Layer 2 of a small transformer language model trained on English Wikipedia (9 layers, counted from 0, width 96).
A neuron's activation on a vector x is GELU(weights . x), where the dot is the dot product.
The model reads these tokens: "it" " g" "if" "ts" " s" "uch" " as" " the" " \"" "b" "att" "le" " st" "and" "ard" " of" " the" " k" "ing"

The vector x that enters this layer's MLP at each token. A number n stands for (n - 500) times 0.0088.
0 "it": 620,382,462,605,471,592,328,431,396,553,532,382,381,561,488,538,642,622,597,301,410,637,440,578,388,561,470,557,572,473,452,544,644,294,646,429,557,433,519,372,512,398,743,514,317,416,764,627,555,646,612,549,408,254,345,452,606,552,456,523,382,535,734,468,633,134,601,416,547,511,486,523,433,778,515,381,548,512,517,484,692,601,469,549,531,398,412,544,362,558,417,599,398,490,365,460
1 " g": 544,442,502,510,444,648,446,489,393,472,467,448,370,558,498,502,552,600,635,297,346,603,398,591,517,568,436,440,521,408,484,462,564,232,605,533,496,545,454,363,549,639,791,584,421,393,838,606,540,676,686,475,426,311,371,384,515,470,530,474,449,510,684,466,630,69,446,503,537,569,514,541,468,532,590,353,523,512,573,520,642,737,501,632,547,355,533,507,369,550,375,611,415,474,365,457
2 "if": 593,389,479,601,430,617,425,581,436,392,529,476,429,499,429,616,548,573,646,369,398,636,386,564,492,509,356,480,548,336,447,420,594,281,571,401,635,489,533,383,533,583,815,514,344,433,818,624,574,670,604,445,390,340,407,512,521,535,470,461,380,475,733,535,641,81,493,482,534,548,521,532,449,581,589,428,541,510,507,478,489,758,555,582,439,324,524,622,404,527,496,649,417,382,347,458
3 "ts": 583,401,404,604,422,618,461,421,354,413,556,546,391,590,468,523,637,590,612,339,345,667,341,556,506,564,347,468,567,342,499,542,579,224,606,373,543,526,512,381,476,467,759,561,427,350,789,556,594,716,586,525,462,359,406,520,476,590,545,423,453,534,687,522,634,84,542,523,524,566,464,431,484,500,545,373,448,569,577,453,616,646,495,632,535,367,515,608,448,589,425,628,383,389,364,477
4 " s": 513,405,418,527,502,635,413,393,366,426,534,505,384,642,488,488,594,558,643,346,337,632,348,511,497,589,384,537,577,461,519,493,586,256,596,450,435,510,474,364,516,574,803,525,398,308,856,566,527,660,556,484,424,320,401,484,564,519,604,450,521,456,711,537,614,79,473,498,546,505,565,603,461,561,498,375,421,501,543,547,628,652,475,566,559,349,633,638,427,554,412,634,383,445,385,421
5 "uch": 674,386,505,553,438,549,444,597,378,383,605,486,383,595,495,529,592,544,606,348,377,649,288,588,433,500,367,430,547,465,559,520,562,253,612,414,544,520,459,342,548,472,780,577,385,471,746,591,536,600,577,462,485,255,383,551,519,455,524,476,465,509,680,538,653,67,563,464,484,534,504,464,403,500,575,406,483,514,522,585,568,723,633,623,480,394,499,546,339,568,451,741,479,415,320,459
6 " as": 608,474,494,601,426,682,458,509,353,391,514,538,380,554,524,527,553,564,633,369,267,568,347,485,516,437,301,546,531,446,486,487,635,276,641,463,525,547,475,318,513,529,767,560,396,384,830,667,551,700,577,456,505,330,378,475,514,603,534,456,462,544,648,479,678,131,589,484,464,438,501,541,428,575,606,394,507,441,565,521,592,672,433,604,484,369,476,591,325,530,458,669,382,470,419,425
7 " the": 632,395,473,553,503,646,416,511,426,434,553,482,363,617,535,490,625,612,604,309,336,543,345,512,526,441,398,503,561,416,535,477,567,291,752,438,519,513,486,405,589,485,800,530,405,316,816,632,527,683,548,471,436,385,368,421,590,556,562,439,481,425,678,483,619,60,694,464,528,500,456,437,444,537,503,376,515,500,592,539,560,623,476,620,486,368,443,519,353,549,462,650,446,430,418,460
8 " \"": 632,384,439,613,559,609,305,488,409,413,551,482,394,590,435,479,533,596,696,459,280,567,356,535,451,513,401,517,516,422,563,499,598,346,623,436,545,497,460,372,503,486,726,591,457,464,849,550,586,686,610,559,399,401,332,469,553,565,590,414,493,453,711,549,648,58,551,469,517,515,447,521,415,500,497,347,494,455,575,515,544,702,480,655,482,287,504,587,354,582,426,614,393,466,434,487
9 "b": 619,400,525,592,499,605,422,506,362,378,566,523,426,597,519,544,560,598,585,356,356,672,349,605,425,507,381,476,595,439,486,483,576,272,594,469,472,497,531,394,514,503,809,603,394,463,906,560,434,576,617,416,360,381,413,507,541,475,517,456,418,458,631,501,701,70,487,475,497,524,447,413,449,522,561,441,452,601,606,486,557,726,601,585,497,370,584,559,421,483,406,652,392,424,351,540
10 "att": 612,439,506,627,486,593,285,487,372,326,536,428,412,614,479,605,555,523,594,341,416,559,295,486,471,551,269,504,670,440,505,418,526,343,624,418,511,522,505,345,591,500,803,526,421,398,805,593,554,657,600,520,427,331,440,513,526,493,520,354,468,452,655,504,651,149,505,491,556,577,519,481,460,618,578,375,505,526,583,568,655,710,545,591,438,436,597,556,386,502,450,686,361,315,382,488
11 "le": 611,432,543,575,467,605,462,560,390,435,508,452,417,614,522,511,586,549,656,433,390,614,334,568,452,461,338,523,565,397,571,534,497,290,544,406,493,516,474,454,591,500,802,549,436,416,887,559,571,656,680,455,457,347,334,468,513,567,505,392,462,474,682,478,663,22,563,539,393,453,489,405,390,501,553,331,485,598,570,534,582,636,512,634,442,407,539,528,388,550,503,651,400,402,345,560
12 " st": 493,496,452,488,543,595,353,575,376,430,490,437,433,609,508,471,601,606,603,345,288,651,329,552,485,503,392,523,564,376,579,503,533,225,624,435,467,493,465,387,460,467,768,541,427,404,892,612,522,616,614,570,399,384,410,428,528,480,464,423,482,418,624,477,648,106,602,560,608,553,540,532,447,507,488,412,610,547,619,621,662,668,474,601,542,353,547,487,397,541,418,674,404,356,384,469
13 "and": 592,434,474,617,507,616,348,512,422,384,544,550,487,640,562,509,560,521,586,319,379,617,297,556,435,580,335,486,590,278,567,479,517,314,666,425,482,463,531,432,516,446,742,557,429,483,869,592,508,630,610,513,423,307,416,449,535,584,567,358,445,433,662,479,719,69,544,486,518,569,441,500,523,574,518,422,427,560,508,562,601,631,514,615,490,332,560,546,393,537,458,638,435,331,351,526
14 "ard": 563,415,461,570,442,674,404,525,454,393,553,527,406,585,496,623,532,536,594,421,340,677,330,567,460,518,301,506,604,298,548,495,476,337,607,455,437,513,501,398,571,429,817,515,439,432,839,647,524,637,662,480,462,297,321,493,468,561,581,347,395,412,648,526,659,96,537,518,477,499,482,514,435,530,551,386,453,591,586,566,621,637,544,604,420,403,537,529,388,578,504,670,392,379,402,556
15 " of": 667,377,467,591,481,646,452,545,322,403,522,566,408,603,484,534,651,597,620,317,259,673,288,538,515,434,368,500,529,346,497,529,539,326,618,387,513,568,456,402,557,453,747,532,413,385,827,583,526,643,566,500,471,313,362,404,638,547,508,414,544,425,649,490,660,78,578,567,474,477,467,602,426,525,541,437,471,511,526,560,592,662,535,623,485,354,469,532,460,491,523,639,433,470,431,440
16 " the": 630,405,464,559,505,642,396,521,419,419,552,491,374,617,545,494,645,608,604,320,323,537,343,504,527,407,390,494,572,400,557,473,551,322,756,447,481,517,484,403,597,474,772,533,398,324,838,619,525,671,547,489,441,400,367,418,579,550,568,419,496,413,666,467,627,72,710,497,517,493,450,438,436,513,490,409,518,480,613,544,582,612,507,631,459,358,465,509,362,541,497,641,416,451,407,475
17 " k": 507,387,457,572,480,575,339,474,399,392,554,541,431,640,502,454,514,574,593,319,293,555,268,515,447,469,433,473,615,487,568,471,593,292,604,494,465,488,450,422,599,541,778,505,455,434,965,518,559,533,556,545,411,359,415,425,568,514,527,373,503,485,570,538,691,111,564,545,533,503,527,499,482,548,516,355,490,536,579,582,580,640,494,713,515,332,617,525,455,608,475,608,332,416,342,527
18 "ing": 676,420,499,616,490,575,446,436,351,413,465,511,394,584,521,545,580,582,633,366,372,651,360,560,510,484,326,469,603,295,507,501,511,345,599,409,452,516,483,366,557,466,731,626,380,446,841,593,560,670,605,478,447,373,381,408,540,574,553,407,521,423,603,466,701,63,549,581,504,502,453,460,500,493,582,380,488,455,628,520,585,734,544,605,489,349,486,567,402,512,552,646,351,405,348,539

Each question shows the input weights of one neuron of the MLP. A number n stands for (n - 500) times 0.0032.

n457: 475,435,553,418,486,514,710,664,607,421,452,481,439,440,480,484,431,671,353,410,692,293,500,438,476,425,471,381,282,543,597,462,305,400,452,553,644,731,563,509,289,442,530,586,456,492,696,618,416,524,438,564,626,500,433,478,730,602,337,568,604,449,541,423,570,544,374,566,416,359,541,453,559,578,537,593,444,401,552,383,700,500,446,608,451,522,530,465,550,474,642,427,449,593,468,461
On which three tokens does it fire most, strongest first? 15 " of", 6 " as", 1 " g"

n386: 497,488,514,497,410,645,622,581,495,744,500,426,663,485,432,552,375,596,484,595,455,483,440,625,475,396,602,487,522,426,632,481,728,519,419,414,567,519,545,410,526,486,559,637,410,628,368,438,370,520,665,397,483,466,410,464,373,471,725,556,477,640,631,586,282,440,490,463,487,492,465,520,576,469,483,440,481,394,258,495,445,382,418,605,438,518,514,612,472,521,540,466,453,588,500,394
Which token does this neuron like most? 2 "if"

n231: 317,569,516,636,410,353,507,313,523,624,597,451,537,615,699,348,603,307,521,487,437,607,464,660,586,571,768,539,555,360,374,565,506,552,522,592,653,390,517,500,571,478,483,401,452,562,466,620,317,560,490,541,382,481,447,494,328,526,629,387,453,517,386,519,645,605,537,287,383,655,452,589,529,521,516,420,411,687,394,494,453,400,437,521,420,390,466,421,545,474,467,694,577,514,448,483
Which token does this neuron like most? 13 "and"

n376: 269,221,773,479,503,503,516,476,429,398,435,398,370,659,526,514,382,485,589,655,604,549,500,402,621,470,354,410,570,376,578,665,681,537,525,528,443,662,675,575,194,559,433,400,398,629,412,423,438,560,432,565,526,550,554,461,573,478,441,573,408,580,589,567,654,462,477,267,412,415,367,302,454,664,432,585,599,704,452,449,695,571,462,612,480,471,574,671,315,270,453,649,453,572,671,458
Which token does this neuron like most? 9 "b"

n23: 625,489,617,480,398,476,386,459,600,519,414,584,391,713,485,257,468,573,385,402,474,441,524,281,316,576,506,662,549,448,484,550,524,537,468,480,730,680,519,510,427,330,580,488,486,305,442,509,406,503,444,383,653,540,475,325,453,428,465,600,580,407,411,462,377,599,461,450,561,451,573,473,488,624,445,530,262,525,670,411,461,667,730,626,368,424,638,678,397,486,526,579,654,634,704,347
Which token does this neuron like most? 7 " the"

n449: 530,410,544,641,389,493,743,466,564,505,389,571,567,530,639,448,404,551,320,629,483,567,486,380,498,652,465,345,588,403,503,531,477,571,570,443,555,671,414,518,530,348,622,377,492,490,522,331,486,455,318,541,500,647,464,493,456,416,653,454,582,497,560,424,484,390,401,552,453,527,617,558,545,516,486,465,575,319,464,544,625,563,471,400,533,641,411,487,525,528,384,454,616,368,494,509
Which token does this neuron like most? 18 "ing"

n526: 437,400,540,396,397,492,568,562,578,432,468,545,685,725,410,522,559,571,500,447,424,409,766,489,345,492,508,539,427,436,509,407,460,477,540,492,329,596,537,533,515,412,364,595,506,353,548,369,522,570,373,468,386,630,547,726,494,551,458,270,552,402,337,497,489,441,522,299,531,571,618,657,457,464,640,627,609,526,588,485,599,532,384,485,690,590,454,448,385,676,470,433,529,320,612,470
On which token does it fire most, and how strongly? 12 " st", at about 0.52

n112: 758,540,485,497,508,487,606,461,635,617,637,432,614,398,548,461,534,396,461,651,389,592,518,492,611,602,375,635,468,629,595,459,398,380,533,414,466,377,476,436,465,702,487,566,589,489,479,514,453,564,555,522,315,635,642,603,523,310,576,303,505,677,362,530,497,393,436,487,511,433,604,442,427,417,398,441,581,380,367,550,462,528,608,431,456,564,376,566,481,512,500,430,258,473,448,544
Which token does this neuron like most? 8 " \""

n513: 451,484,735,449,502,466,500,452,609,610,352,626,454,530,534,566,238,466,522,526,551,507,459,566,478,396,532,567,475,588,466,507,485,569,486,446,700,523,476,422,465,530,527,500,458,508,519,400,416,421,392,491,460,516,630,544,405,560,623,525,568,547,538,608,470,365,550,483,544,496,473,506,372,523,520,585,575,529,419,438,666,526,476,570,478,536,482,459,412,452,405,562,525,498,442,564
Which token does this neuron like most? 5 "uch"

n13: 575,385,618,239,534,590,602,603,393,447,457,385,444,523,523,531,520,555,550,516,636,500,348,573,382,591,584,475,631,564,375,474,474,471,615,537,589,544,560,476,607,394,246,539,560,514,435,486,606,443,527,655,566,562,388,514,461,503,398,486,459,509,636,365,758,515,430,391,452,426,426,632,608,413,345,398,438,535,301,550,704,633,505,369,503,388,442,720,444,506,608,323,456,475,452,585
On which token does it fire most, and how strongly? 0 "it", at about 2.7

n125: 448,556,600,368,421,497,653,575,565,612,416,432,505,638,511,414,542,680,329,473,447,311,443,417,516,526,567,454,476,505,685,580,464,542,325,707,567,633,475,465,602,561,459,407,435,427,624,489,433,609,349,471,451,554,566,677,390,572,553,535,382,475,523,359,511,309,486,410,331,456,607,638,470,459,563,428,710,460,433,454,574,505,582,383,520,467,679,460,648,375,566,422,436,428,669,423
On which two tokens does it fire most, strongest first? 1 " g", 4 " s"

n310: 449,445,435,443,372,628,548,538,649,565,850,406,467,465,358,364,527,515,486,500,462,500,470,341,416,595,448,484,546,675,375,384,364,534,506,337,400,540,614,583,647,483,503,480,511,981,553,605,386,437,395,500,360,601,304,549,619,399,564,420,506,416,479,474,418,472,707,307,477,669,562,545,500,433,516,589,393,545,506,796,430,556,586,425,462,346,564,358,526,459,415,493,534,421,669,515
Which token does this neuron like most? 5 "uch"

n558: 678,451,427,491,477,530,477,440,469,385,442,513,602,576,461,644,536,370,306,488,420,444,694,439,458,459,497,448,440,356,533,463,773,395,694,490,594,627,494,616,407,561,549,431,670,585,547,289,429,460,402,543,519,324,549,412,478,569,355,516,516,565,384,481,482,544,500,519,655,558,535,446,500,518,513,519,491,275,516,584,552,492,654,503,437,500,359,736,376,619,542,557,608,470,563,274
On which token does it fire most, and how strongly? 6 " as", at about 1.9

n570: 531,688,369,431,475,519,517,414,494,537,471,484,412,539,417,688,532,732,483,708,455,527,309,492,411,551,487,440,360,466,629,440,631,494,573,568,555,503,458,477,690,288,424,678,599,418,525,560,491,449,594,586,355,615,598,673,616,475,355,497,473,556,357,402,507,500,415,474,414,316,535,489,380,565,458,389,590,356,335,535,490,531,715,560,569,461,536,642,401,421,587,446,443,508,591,458
On which token does it fire most, and how strongly? 8 " \"", at about 2

n151: 530,475,475,326,378,556,366,515,580,487,468,524,648,642,458,535,495,478,540,416,374,392,599,500,596,518,520,458,430,478,598,567,593,350,383,482,510,543,538,610,475,448,510,592,528,440,519,379,453,512,490,478,568,569,513,556,617,436,557,447,541,592,361,474,470,522,600,633,513,502,614,455,506,543,490,321,436,511,387,447,424,607,496,409,533,542,509,433,485,450,474,516,609,475,502,583
Which token does this neuron like most? 17 " k"

n517: 540,585,460,539,576,616,500,477,380,520,516,537,666,470,547,540,425,411,602,439,524,330,395,377,466,613,497,366,575,482,335,698,508,409,416,466,364,393,472,613,567,489,538,522,348,618,431,412,429,737,382,405,478,409,396,514,459,343,557,373,441,531,643,430,544,506,608,604,689,536,605,405,656,515,484,528,532,665,554,538,370,345,505,327,727,566,551,446,497,692,556,527,514,411,472,458
Which token does this neuron like most? 13 "and"

n572: 479,488,493,529,521,534,586,464,521,506,485,451,503,409,586,580,580,432,485,540,432,532,425,563,599,587,442,471,497,454,414,468,483,454,538,465,596,468,472,567,476,611,457,455,521,480,498,494,597,425,513,414,564,551,562,427,529,600,498,482,488,522,505,562,545,513,421,440,456,473,471,527,447,448,413,467,503,487,433,464,509,544,501,560,665,610,433,484,475,477,487,412,488,456,528,518
On which three tokens does it fire most, strongest first? 3 "ts", 1 " g", 2 "if"

n194: 399,446,569,448,400,485,348,487,599,618,426,553,590,479,601,606,515,578,405,402,332,554,607,404,526,379,509,525,427,519,402,583,340,451,383,584,512,628,441,468,555,411,438,517,584,381,480,560,545,398,663,618,554,608,550,463,648,571,609,498,453,503,580,394,503,545,312,382,455,596,495,512,599,546,718,508,408,350,547,376,329,479,553,589,490,620,568,521,510,560,399,522,503,490,360,526
Which token does this neuron like most? 1 " g"

n201: 467,500,514,522,472,550,328,581,479,469,737,488,390,509,427,558,506,678,508,564,447,572,373,623,327,519,488,601,319,635,403,404,540,549,488,505,526,542,485,419,383,611,483,597,740,569,463,441,536,394,552,633,366,470,416,636,512,670,531,685,595,459,518,403,503,511,493,500,372,487,529,532,508,420,545,427,539,367,316,557,521,552,464,420,433,525,400,428,537,523,438,473,435,568,548,512
On which token does it fire most, and how strongly? 8 " \"", at about 2.8

n59: 327,350,480,624,473,560,602,305,560,613,518,500,550,384,484,609,664,573,306,556,622,438,491,601,340,529,372,628,392,472,489,432,455,346,540,497,448,436,460,461,491,510,427,521,695,547,532,465,515,508,687,616,624,573,461,605,577,395,392,551,495,500,444,446,514,550,476,491,534,476,422,632,617,395,520,455,500,288,624,574,435,637,637,530,530,489,511,693,524,410,485,454,414,452,356,324
On which token does it fire most, and how strongly? 18 "ing", at about 0.43

n277: 507,409,513,394,431,368,482,361,476,466,480,497,532,416,550,464,576,581,345,657,449,532,323,601,553,473,461,573,372,450,615,503,515,660,545,545,321,575,599,317,642,496,732,430,649,576,438,506,457,239,511,386,464,487,478,579,564,597,540,411,517,533,624,439,481,289,485,472,616,313,454,468,577,484,520,485,753,478,431,534,652,433,457,426,528,668,490,439,732,436,350,561,285,512,749,638
On which two tokens does it fire most, strongest first? 14 "ard", 17 " k"

n237: 462,242,693,693,405,481,451,594,307,549,530,604,308,481,625,365,533,310,601,573,584,774,507,600,553,587,619,534,463,346,416,519,644,554,417,535,493,613,437,435,388,484,534,457,239,552,463,375,358,452,306,396,476,428,594,503,448,535,660,476,491,506,349,710,675,755,503,358,459,560,526,619,566,553,408,325,647,503,466,620,584,532,398,516,455,391,588,586,571,454,324,581,472,456,465,482
On which token does it fire most, and how strongly? 4 " s", at about 1.9

n552: 561,471,378,663,497,594,554,508,619,454,460,605,524,597,413,231,552,419,348,471,470,500,618,518,443,541,549,552,443,303,568,514,569,594,401,410,387,624,580,569,337,623,626,542,600,326,490,527,412,573,574,533,600,615,508,404,659,455,530,505,497,561,445,542,565,445,427,565,574,479,704,438,421,351,585,584,538,404,528,407,549,378,568,326,446,581,614,433,427,575,407,366,510,576,383,479
On which two tokens does it fire most, strongest first? 4 " s", 3 "ts"

n190: 457,470,543,519,524,420,660,554,411,502,471,558,472,482,546,517,437,530,566,418,686,535,580,426,611,428,476,389,521,584,488,421,428,591,457,385,583,615,471,341,424,339,560,455,413,611,539,607,425,525,426,489,631,514,548,451,466,706,461,631,468,533,632,507,534,420,386,477,391,528,420,468,522,667,562,389,502,493,566,482,439,496,479,527,531,515,521,549,465,384,523,500,497,541,532,361
On which two tokens does it fire most, strongest first? 6 " as", 2 "if"

n138: 471,465,544,366,331,548,521,473,491,560,411,446,429,588,506,519,212,487,422,380,646,380,635,598,546,333,489,531,577,649,519,618,589,535,365,500,610,514,668,380,572,418,503,571,343,486,460,491,274,486,566,425,404,509,560,435,355,636,487,667,578,558,464,461,384,446,585,386,514,500,368,590,560,745,516,474,488,685,685,533,379,514,484,607,393,321,689,576,460,344,407,537,533,517,520,640
On which token does it fire most, and how strongly? 9 "b", at about 1.3

n252: 507,434,566,591,348,556,593,457,515,655,294,486,642,334,542,424,563,623,313,526,422,439,551,446,446,486,472,350,574,364,561,500,638,518,407,412,490,648,334,625,497,581,614,406,460,409,447,521,440,632,369,407,613,497,540,659,480,308,649,318,596,639,522,473,671,575,515,395,575,551,572,322,449,446,721,401,625,438,413,708,671,508,589,352,515,458,632,365,444,378,437,500,458,661,449,503
Which token does this neuron like most? 1 " g"

n447: 421,516,471,554,542,365,469,408,509,430,510,578,534,541,385,714,460,562,584,584,506,382,540,552,443,548,504,449,507,449,547,540,557,485,455,508,555,558,496,552,493,455,589,496,389,483,468,553,466,473,313,466,343,597,495,515,458,495,478,534,525,357,643,441,480,498,498,467,381,504,443,582,593,560,465,403,505,709,468,446,424,475,438,697,663,532,479,471,347,601,475,512,567,407,569,561
Which token does this neuron like most? 8 " \""

n70: 389,491,423,568,449,502,409,490,665,477,450,455,515,566,319,469,550,543,558,400,473,363,428,409,490,384,488,505,500,412,533,482,702,772,393,393,482,585,485,466,546,461,685,363,539,611,518,565,455,440,497,490,492,481,421,408,522,591,209,583,449,492,450,523,533,434,493,444,437,490,526,505,480,460,595,520,406,487,561,369,570,514,541,432,601,597,598,533,562,531,450,666,568,653,711,485
Which token does this neuron like most? 15 " of"

n142: 469,453,653,463,557,463,507,500,571,362,558,456,472,511,573,521,472,412,598,579,583,544,537,530,550,503,465,337,444,433,474,419,477,527,550,582,570,475,587,573,398,490,472,426,446,583,522,506,539,493,434,496,533,518,557,452,600,468,574,491,522,470,596,566,688,494,535,568,522,466,533,537,506,600,393,492,469,529,425,397,625,405,340,523,556,507,500,440,427,426,523,476,490,487,430,531
On which token does it fire most, and how strongly? 13 "and", at about 1.4

n403: 744,532,497,627,483,577,290,533,544,530,516,541,472,677,292,601,457,536,533,487,470,528,326,577,495,537,532,322,238,516,441,704,517,579,508,611,583,465,477,617,624,526,492,639,631,475,417,441,424,426,500,402,360,566,440,359,411,590,464,514,425,242,506,467,384,587,582,477,680,514,569,433,580,528,495,637,604,518,397,500,567,605,330,601,633,469,330,462,409,464,459,441,345,671,416,493
On which token does it fire most, and how strongly? 8 " \"", at about 2.1

n10: 445,536,523,457,494,521,448,494,470,416,463,506,354,588,391,429,464,554,470,473,484,363,533,459,541,628,423,465,502,529,500,517,461,403,504,428,546,550,753,567,491,401,464,545,564,465,533,564,548,538,591,408,567,613,558,447,518,603,481,594,512,494,437,422,470,468,582,432,568,560,509,557,568,359,465,550,472,506,445,349,483,482,399,590,573,551,609,331,537,474,553,574,556,564,591,384
Which token does this neuron like most? 7 " the"

n145: 454,402,772,448,389,713,577,537,500,417,491,436,449,588,679,571,534,291,513,613,552,713,437,555,515,580,625,636,476,242,555,434,635,412,536,582,418,639,500,450,479,383,421,449,325,472,388,549,472,435,508,490,468,736,674,490,531,525,631,432,587,520,274,704,580,517,599,545,452,581,523,541,494,363,530,307,544,453,309,487,283,391,454,454,513,353,282,428,411,449,317,806,562,490,544,608
Which token does this neuron like most? 14 "ard"

n431: 728,453,588,536,403,436,431,385,498,541,544,617,489,571,527,633,534,515,463,642,530,526,380,458,431,619,490,555,362,521,510,527,533,532,462,536,479,492,457,558,628,603,569,478,690,409,383,350,419,373,379,624,362,510,581,550,474,560,485,414,511,397,528,440,639,463,531,464,431,469,556,593,464,630,532,456,532,454,448,491,487,571,479,511,605,533,357,448,502,570,433,488,448,425,390,510
On which two tokens does it fire most, strongest first? 10 "att", 17 " k"

n505: 450,469,394,409,482,485,509,505,544,329,517,455,550,581,470,640,400,671,585,466,571,297,546,515,536,509,491,370,505,464,508,453,467,634,395,500,609,704,485,577,508,287,559,478,376,590,586,378,270,541,282,584,534,519,616,522,505,603,420,517,598,438,672,313,414,529,487,382,447,508,341,530,442,646,478,586,484,563,557,384,515,510,502,607,641,543,538,523,369,534,592,640,592,480,491,509
On which two tokens does it fire most, strongest first? 10 "att", 13 "and"

n507: 638,607,487,497,302,455,339,608,484,712,339,561,567,460,403,402,496,542,420,604,292,363,581,439,474,365,457,518,467,561,608,664,338,593,451,529,422,559,494,599,351,599,402,449,622,533,640,638,527,614,637,456,408,657,433,630,776,610,424,597,435,460,433,469,639,490,518,368,594,506,627,399,476,334,500,655,608,348,351,500,575,606,561,374,418,615,655,494,521,465,427,411,291,342,472,557
Which token does this neuron like most? 12 " st"

n437: 503,534,508,385,503,464,478,469,547,379,503,476,398,441,474,433,532,561,544,498,513,448,422,400,562,524,480,463,423,511,423,569,470,426,451,460,505,429,520,489,507,543,552,540,436,496,438,596,599,522,546,450,578,475,573,484,546,495,488,550,451,603,581,521,508,519,509,527,515,479,530,439,511,526,441,553,441,561,537,442,512,626,432,539,542,511,495,460,502,471,473,528,612,471,579,511
Which token does this neuron like most? 1 " g"

n48: 557,533,320,579,474,488,514,490,508,455,541,560,582,465,447,389,433,550,391,550,462,584,678,551,444,475,493,498,597,481,487,466,423,406,572,563,543,526,438,457,519,633,517,607,614,591,410,563,570,528,541,488,327,556,527,457,575,511,496,468,462,540,457,585,426,514,369,484,514,581,504,481,492,452,590,498,590,402,371,445,489,522,361,610,482,561,447,452,631,511,459,498,436,457,496,500
Which token does this neuron like most? 1 " g"

n320: 750,584,465,491,530,352,628,401,585,423,412,440,458,421,508,347,298,549,408,550,510,503,708,540,477,532,406,503,443,553,514,580,303,405,525,467,500,567,481,478,636,379,601,534,488,409,563,568,456,612,374,392,515,686,577,547,622,434,476,500,655,513,260,397,493,578,466,556,550,535,444,549,615,426,576,543,500,365,399,450,531,638,424,580,442,392,506,516,669,437,467,698,411,463,370,562
On which token does it fire most, and how strongly? 18 "ing", at about 1.8

n263: 522,468,547,463,442,471,473,488,549,451,434,395,377,523,531,395,563,511,462,520,503,423,434,430,492,544,453,410,460,522,447,520,552,415,503,603,570,472,578,497,493,602,575,526,502,609,468,507,617,511,429,486,527,520,505,419,462,511,448,598,503,555,507,450,483,450,445,431,469,454,573,443,399,540,509,575,500,569,565,475,546,551,481,414,505,534,504,467,516,487,596,468,631,594,498,491
On which three tokens does it fire most, strongest first? 1 " g", 0 "it", 5 "uch"

n127: 624,524,424,394,413,597,379,601,412,512,449,508,597,520,351,722,600,615,392,563,517,353,441,566,381,633,599,438,438,524,577,553,517,556,476,581,497,642,483,683,674,548,522,588,395,528,526,576,436,497,416,652,423,465,354,565,492,694,354,478,480,244,425,288,440,572,514,172,377,549,512,441,520,567,538,566,339,327,472,479,406,505,475,663,639,517,522,456,514,559,604,565,444,323,598,613
On which two tokens does it fire most, strongest first? 13 "and", 14 "ard"